Layer 3 of a small transformer language model trained on English Wikipedia (10 layers, counted from 0, width 64).
A neuron's activation on a vector x is SiLU(gate . x) times (in . x), where the dot is the dot product.
The model reads these tokens: "on" "or" " than" " John" " the" " B" "ap" "t" "ist" "," " it" " was" " bel" "ie" "ved" " that" "," " l" "ike" " John"

The vector x that enters this layer's MLP at each token. A number n stands for (n - 500) times 0.0051.
0 "on": 647 425 321 251 279 559 520 545 810 482 366 552 655 458 575 695 408 518 337 520 455 655 595 434 670 591 316 588 389 419 566 327 340 462 458 577 480 491 423 562 338 277 518 410 343 671 415 218 605 464 435 441 247 350 566 209 519 687 415 625 375 320 515 451
1 "or": 591 466 350 294 372 387 510 438 484 510 551 603 608 577 531 787 222 289 198 480 536 501 581 490 506 625 526 662 602 404 628 493 510 561 444 647 538 420 415 729 408 250 504 240 478 688 432 363 557 355 465 634 313 515 694 630 777 462 406 554 535 361 738 494
2 " than": 596 457 551 489 645 190 592 407 573 476 270 583 582 483 405 573 305 473 250 663 571 475 400 294 677 291 681 769 415 442 455 509 581 391 525 648 532 145 355 718 333 478 350 316 616 539 413 645 334 438 596 586 602 539 224 387 453 600 424 562 406 240 628 572
3 " John": 549 452 490 474 590 440 654 526 531 338 499 447 552 487 711 671 364 395 300 642 473 746 559 569 498 600 426 546 514 379 436 270 460 515 549 526 479 734 395 470 421 425 520 836 629 707 481 233 515 699 308 115 356 519 707 345 490 275 608 525 403 224 484 424
4 " the": 596 676 408 614 487 667 529 560 506 500 500 510 497 388 413 475 318 381 588 557 514 587 529 573 756 389 368 862 397 524 528 429 511 425 513 580 409 596 318 662 527 589 558 472 499 745 480 252 472 335 956 408 638 622 491 51 425 548 445 403 583 334 468 405
5 " B": 422 464 461 583 393 438 455 574 493 594 644 544 369 553 492 432 351 367 126 658 366 567 519 527 564 436 449 613 577 230 314 513 224 476 282 532 552 482 506 516 428 423 475 300 588 599 579 603 603 640 463 480 379 509 758 363 716 146 364 530 297 479 289 515
6 "ap": 634 590 632 611 262 575 607 396 342 394 286 579 489 434 435 516 455 332 492 631 646 440 721 551 373 752 610 490 314 370 466 945 686 553 252 304 452 565 342 460 295 329 566 389 290 487 639 374 439 625 564 613 600 481 367 517 462 572 556 629 433 522 484 597
7 "t": 541 453 661 545 406 385 570 367 472 297 398 662 433 588 607 532 356 356 534 645 483 591 612 211 616 595 522 513 314 548 514 556 538 653 364 470 442 307 649 541 372 533 551 221 594 345 421 453 389 446 581 569 96 552 738 232 535 758 378 496 503 551 618 527
8 "ist": 315 407 503 330 335 298 330 450 693 632 556 555 545 592 300 506 361 197 617 654 477 536 272 569 409 443 600 675 437 551 550 303 478 518 435 561 342 421 409 635 282 326 434 477 318 644 426 473 234 229 606 398 447 641 404 195 563 372 476 481 534 462 683 708
9 ",": 504 411 408 598 481 538 681 653 552 474 351 437 327 350 657 549 430 378 203 834 427 463 439 381 348 383 560 511 665 651 431 394 562 500 753 397 413 399 392 729 357 504 488 541 509 729 383 644 282 646 515 503 414 552 430 377 501 491 599 588 467 223 485 370
10 " it": 652 401 414 750 648 465 442 462 876 371 358 492 610 467 635 436 224 478 499 534 582 550 635 457 699 287 464 561 494 372 547 248 397 449 319 200 478 391 320 701 388 598 521 364 618 643 449 465 600 431 529 682 385 459 785 473 388 543 441 310 442 374 595 449
11 " was": 811 570 516 670 441 278 618 654 627 392 611 413 547 446 819 534 172 347 471 609 671 547 449 662 475 360 349 363 597 475 525 470 564 278 684 316 575 21 459 569 496 519 395 623 569 371 442 355 648 397 467 684 546 558 515 484 608 489 444 537 362 487 664 378
12 " bel": 462 396 549 350 347 301 550 444 607 671 418 442 579 469 864 525 434 444 404 380 390 508 644 587 338 486 459 579 139 579 458 898 610 463 507 491 400 388 466 451 486 642 399 684 651 715 630 338 543 538 610 351 522 611 637 350 668 630 649 506 431 738 584 362
13 "ie": 555 549 450 555 424 716 725 581 436 442 342 387 577 426 846 621 491 266 337 569 385 348 504 575 652 386 658 270 493 490 535 422 621 470 558 460 588 659 437 471 459 280 217 426 396 611 366 169 456 709 452 406 331 618 695 317 392 252 478 518 455 506 417 655
14 "ved": 559 704 431 669 409 357 421 421 779 546 516 391 596 522 681 499 351 600 479 791 351 435 444 457 699 194 521 367 608 422 587 522 515 351 607 683 683 161 342 575 459 432 582 387 579 597 478 341 300 366 217 554 421 473 547 222 488 635 426 533 530 426 500 505
15 " that": 375 527 374 704 703 251 509 510 744 553 531 530 538 480 802 529 331 480 383 588 341 544 509 617 696 466 567 550 471 409 662 524 583 345 370 339 427 378 310 767 404 586 370 474 575 694 396 794 490 520 520 505 580 393 596 416 380 606 490 323 474 364 601 251
16 ",": 572 421 384 656 479 438 663 604 618 446 480 460 308 321 769 521 405 379 287 804 421 445 458 396 394 349 571 566 631 673 447 440 560 496 733 385 412 365 423 730 371 497 423 517 522 736 379 722 363 643 480 540 460 555 458 406 446 519 641 567 433 217 544 355
17 " l": 522 590 526 165 419 431 474 465 515 522 595 515 479 687 633 439 526 389 419 500 460 403 527 391 577 469 444 759 318 610 633 693 675 574 505 445 463 862 667 568 751 618 460 583 624 513 625 681 587 372 509 583 187 767 684 463 695 384 571 372 354 523 396 478
18 "ike": 475 549 457 519 431 551 676 623 582 453 394 580 494 482 588 637 288 499 543 755 592 470 396 386 725 409 455 598 338 470 675 472 717 524 191 478 505 547 296 775 500 600 258 519 471 657 363 248 607 776 409 413 389 609 490 339 400 450 375 549 315 353 445 474
19 " John": 553 448 492 456 597 439 647 535 526 356 537 479 554 493 710 637 357 412 323 628 488 751 549 566 510 585 441 519 484 392 429 301 472 502 554 544 475 786 376 466 426 440 514 823 669 700 478 231 573 692 271 108 355 527 734 381 446 289 622 518 385 217 512 419

Each question shows the input weights of one neuron of the MLP. A number n stands for (n - 500) times 0.0017.

n90 gate: 389 535 428 456 517 365 549 370 301 517 401 393 428 450 552 428 503 645 481 413 586 541 475 484 397 440 550 526 424 337 292 575 389 481 623 604 616 417 585 590 677 630 447 378 400 380 702 441 727 358 590 394 366 275 387 634 367 644 483 579 649 501 580 595
n90 in: 543 497 549 433 480 495 567 579 464 452 660 591 594 497 495 373 438 588 420 553 582 389 571 397 568 432 526 526 498 669 605 509 471 624 461 605 522 564 411 393 457 370 527 604 606 641 614 383 576 382 504 514 468 303 330 331 477 515 438 452 369 605 287 613
On which token does it fire most? 15 " that"

n173 gate: 460 572 403 637 426 391 499 450 444 555 391 349 604 568 546 524 474 653 417 654 666 308 413 529 495 606 560 500 490 581 483 500 532 581 549 605 588 378 543 486 594 362 437 424 479 458 535 443 450 520 392 582 534 608 516 701 521 432 518 177 403 510 432 470
n173 in: 450 554 450 733 611 402 615 424 609 514 570 503 507 379 524 571 548 505 499 558 410 630 482 543 477 423 493 556 616 519 549 435 428 423 491 647 516 532 505 526 455 606 373 388 409 308 457 539 490 331 578 525 527 515 434 526 547 673 511 424 442 494 535 502
On which token does it fire most? 14 "ved"

n75 gate: 584 405 513 464 461 683 378 639 515 730 617 525 499 463 532 568 669 742 531 537 602 623 428 467 426 443 562 428 676 471 334 575 452 634 608 508 551 550 311 428 562 466 491 665 534 767 435 604 461 360 559 680 464 483 477 492 563 556 297 528 504 491 658 403
n75 in: 420 504 419 467 500 406 486 581 191 490 542 579 476 539 581 378 380 626 376 458 460 383 612 472 473 602 420 627 460 490 556 608 519 620 704 270 619 430 268 492 603 563 549 398 504 471 306 577 520 491 514 522 348 507 573 496 374 538 659 469 438 491 482 452
On which three tokens does it fire most, strongest first? 9 ",", 16 ",", 8 "ist"

n168 gate: 523 657 570 591 396 489 466 586 502 458 420 420 751 683 407 658 474 706 570 538 590 471 395 434 580 567 531 363 513 690 398 365 517 576 446 566 379 494 606 479 479 497 592 457 398 423 327 469 396 447 528 554 270 521 437 411 649 381 395 475 361 366 373 401
n168 in: 483 616 622 523 413 541 376 517 583 614 589 453 512 563 582 476 436 793 645 624 640 559 415 447 541 498 643 549 407 491 572 526 494 354 364 369 423 729 365 501 450 393 334 453 639 493 380 508 372 481 513 390 550 444 471 477 520 530 520 399 433 453 517 561
On which two tokens does it fire most, strongest first? 18 "ike", 8 "ist"

n136 gate: 617 284 528 487 243 414 593 419 388 475 956 409 393 524 552 402 560 519 738 373 474 457 259 519 541 263 537 427 698 570 520 590 512 537 561 610 602 488 429 657 598 553 548 490 560 581 686 696 643 471 791 545 581 402 425 521 267 510 530 371 486 473 519 509
n136 in: 367 591 309 733 462 643 558 511 625 402 609 402 508 523 522 432 554 419 547 788 515 568 357 365 495 345 726 583 662 634 493 531 594 450 396 525 575 381 425 620 373 375 518 403 487 466 319 516 541 484 444 430 302 472 435 387 517 441 493 513 357 173 464 445
On which token does it fire most? 16 ","

n18 gate: 434 468 596 518 531 402 505 525 321 656 373 602 435 449 605 437 374 524 545 576 612 379 288 476 834 670 602 405 594 433 564 521 516 448 670 423 500 484 246 587 460 344 443 488 584 642 206 452 421 421 424 543 375 467 299 480 546 481 713 569 418 599 591 481
n18 in: 584 402 268 465 494 321 553 462 678 520 447 566 264 383 531 285 588 414 515 608 476 385 636 473 479 495 623 529 373 474 339 539 497 398 475 556 425 254 573 293 442 515 467 444 319 523 567 446 692 540 543 519 505 474 520 663 384 558 414 474 518 461 455 534
On which three tokens does it fire most, strongest first? 2 " than", 16 ",", 11 " was"

n108 gate: 708 472 541 660 611 506 427 395 361 369 297 389 463 277 560 615 629 563 485 588 348 430 377 504 453 475 547 623 559 543 465 694 548 369 381 650 520 392 449 469 587 678 290 464 321 515 469 437 666 478 417 340 475 426 334 521 451 503 422 595 501 355 579 369
n108 in: 534 380 510 429 669 580 532 514 574 282 612 679 652 569 543 526 555 486 555 523 629 421 509 547 661 414 643 647 480 402 562 476 536 439 360 639 471 631 319 503 384 611 498 457 467 480 586 450 614 517 158 483 530 460 623 583 409 471 381 470 463 525 386 418
On which token does it fire most? 18 "ike"

n161 gate: 518 558 542 569 481 460 461 628 426 661 520 334 467 475 360 612 555 556 323 610 381 422 545 440 513 606 485 627 411 494 461 461 565 692 351 333 490 473 641 512 698 431 553 584 652 533 461 419 600 608 549 427 603 390 343 671 477 603 244 223 563 424 652 568
n161 in: 427 534 245 397 515 563 668 653 333 331 396 521 515 365 530 524 414 549 504 557 481 444 632 465 492 581 413 536 588 555 678 469 626 491 458 537 346 545 587 453 417 560 483 380 376 521 496 619 521 591 531 592 491 571 383 532 669 506 506 259 495 362 474 468
On which token does it fire most, and how strongly? 14 "ved", at about 0.41

n131 gate: 594 528 531 418 340 441 330 613 331 497 616 292 561 615 385 506 711 461 506 555 502 346 99 630 466 454 508 467 708 581 484 395 535 616 362 482 474 602 473 350 551 448 526 634 613 408 489 573 670 683 572 317 592 564 663 351 543 829 587 452 522 585 522 617
n131 in: 444 477 427 517 556 450 450 656 508 416 409 411 417 445 331 288 418 609 624 447 570 459 408 441 552 657 455 588 539 701 390 548 566 329 522 571 450 534 614 299 366 514 579 501 464 460 368 235 520 498 440 515 533 608 572 670 564 420 613 468 382 524 372 516
On which token does it fire most? 15 " that"

n64 gate: 191 774 605 404 697 573 354 497 447 480 407 454 615 500 493 631 440 478 429 571 795 435 568 585 544 521 428 506 489 420 739 420 568 407 455 465 540 638 380 555 536 586 620 474 463 385 525 615 289 732 563 509 476 472 520 609 452 686 633 606 653 412 587 427
n64 in: 630 500 288 501 512 394 481 453 463 471 498 559 628 411 531 391 378 383 535 562 328 563 514 445 709 583 656 651 561 634 396 462 434 611 656 543 454 451 608 492 450 311 443 394 438 709 339 347 510 363 376 554 370 527 360 424 435 433 394 364 291 398 420 455
On which two tokens does it fire most, strongest first? 15 " that", 18 "ike"

n70 gate: 303 609 520 594 495 483 595 536 527 603 471 389 535 473 563 421 462 509 370 621 624 518 474 631 731 478 439 539 633 619 631 405 566 641 659 516 544 350 622 462 470 535 568 462 536 476 491 641 403 435 659 439 433 372 450 389 582 521 649 523 682 487 611 605
n70 in: 615 322 604 577 484 582 446 474 505 451 550 393 590 448 474 633 355 459 484 439 594 543 521 391 411 721 618 569 609 363 360 645 498 573 450 518 334 511 493 526 516 430 389 505 536 686 559 479 274 553 440 544 577 520 457 477 556 322 476 566 401 363 542 343
On which three tokens does it fire most, strongest first? 9 ",", 16 ",", 2 " than"

n76 gate: 249 549 512 584 535 478 279 756 554 651 637 468 397 480 522 247 734 516 427 467 631 474 178 465 366 513 380 444 461 484 556 490 496 612 293 574 335 709 367 275 671 576 508 388 582 443 508 456 456 480 515 452 542 534 409 576 608 642 403 432 568 621 523 413
n76 in: 186 554 494 553 533 547 313 707 676 526 449 521 434 392 442 310 655 396 434 417 486 425 353 469 563 521 514 632 281 436 653 646 413 567 364 414 338 639 492 506 397 510 521 364 520 466 421 276 349 550 509 568 411 560 573 465 601 597 284 516 526 558 571 577
On which token does it fire most? 11 " was"

n141 gate: 393 470 508 533 484 667 446 545 431 444 546 445 530 338 556 484 573 523 647 596 610 476 505 621 481 443 416 454 573 525 356 563 627 471 367 515 535 498 482 244 482 705 577 208 292 404 732 703 515 602 540 484 525 287 422 509 555 666 511 563 631 491 777 401
n141 in: 631 483 483 498 637 522 438 503 621 449 365 393 657 545 373 746 551 429 560 527 442 527 558 535 476 575 355 327 412 684 485 414 528 340 359 477 485 488 436 507 331 613 484 524 456 396 540 553 378 557 439 639 550 577 361 293 456 459 505 652 530 489 644 326
On which three tokens does it fire most, strongest first? 6 "ap", 5 " B", 17 " l"

n111 gate: 365 609 455 580 320 511 688 455 345 639 448 420 624 380 583 484 459 648 540 490 327 578 575 743 514 473 505 583 634 382 368 429 519 496 501 562 562 461 468 647 403 459 563 473 552 565 371 494 469 336 538 531 403 496 169 402 603 437 427 704 543 261 603 397
n111 in: 560 629 409 520 562 461 505 516 535 606 532 561 479 528 415 461 558 406 461 481 450 491 635 176 597 555 469 612 614 610 625 732 395 470 476 560 494 531 682 541 700 494 186 582 632 458 486 429 528 517 512 342 526 444 539 501 316 458 641 504 471 496 508 576
On which two tokens does it fire most, strongest first? 4 " the", 2 " than"

n38 gate: 675 360 520 439 398 363 573 554 550 555 344 381 526 491 521 587 534 464 300 432 538 471 647 303 463 567 304 522 601 587 357 470 562 379 519 425 530 636 507 557 472 535 457 550 527 610 320 458 341 490 603 487 536 607 535 648 510 491 438 458 466 313 484 555
n38 in: 436 699 401 512 776 483 497 429 381 458 599 498 513 539 392 487 297 542 467 487 548 422 423 705 466 640 505 569 360 476 596 467 380 575 681 517 485 431 548 487 358 565 620 557 550 565 580 494 461 508 426 550 487 376 570 391 560 449 515 526 544 571 474 473
On which token does it fire most, and how strongly? 3 " John", at about 0.98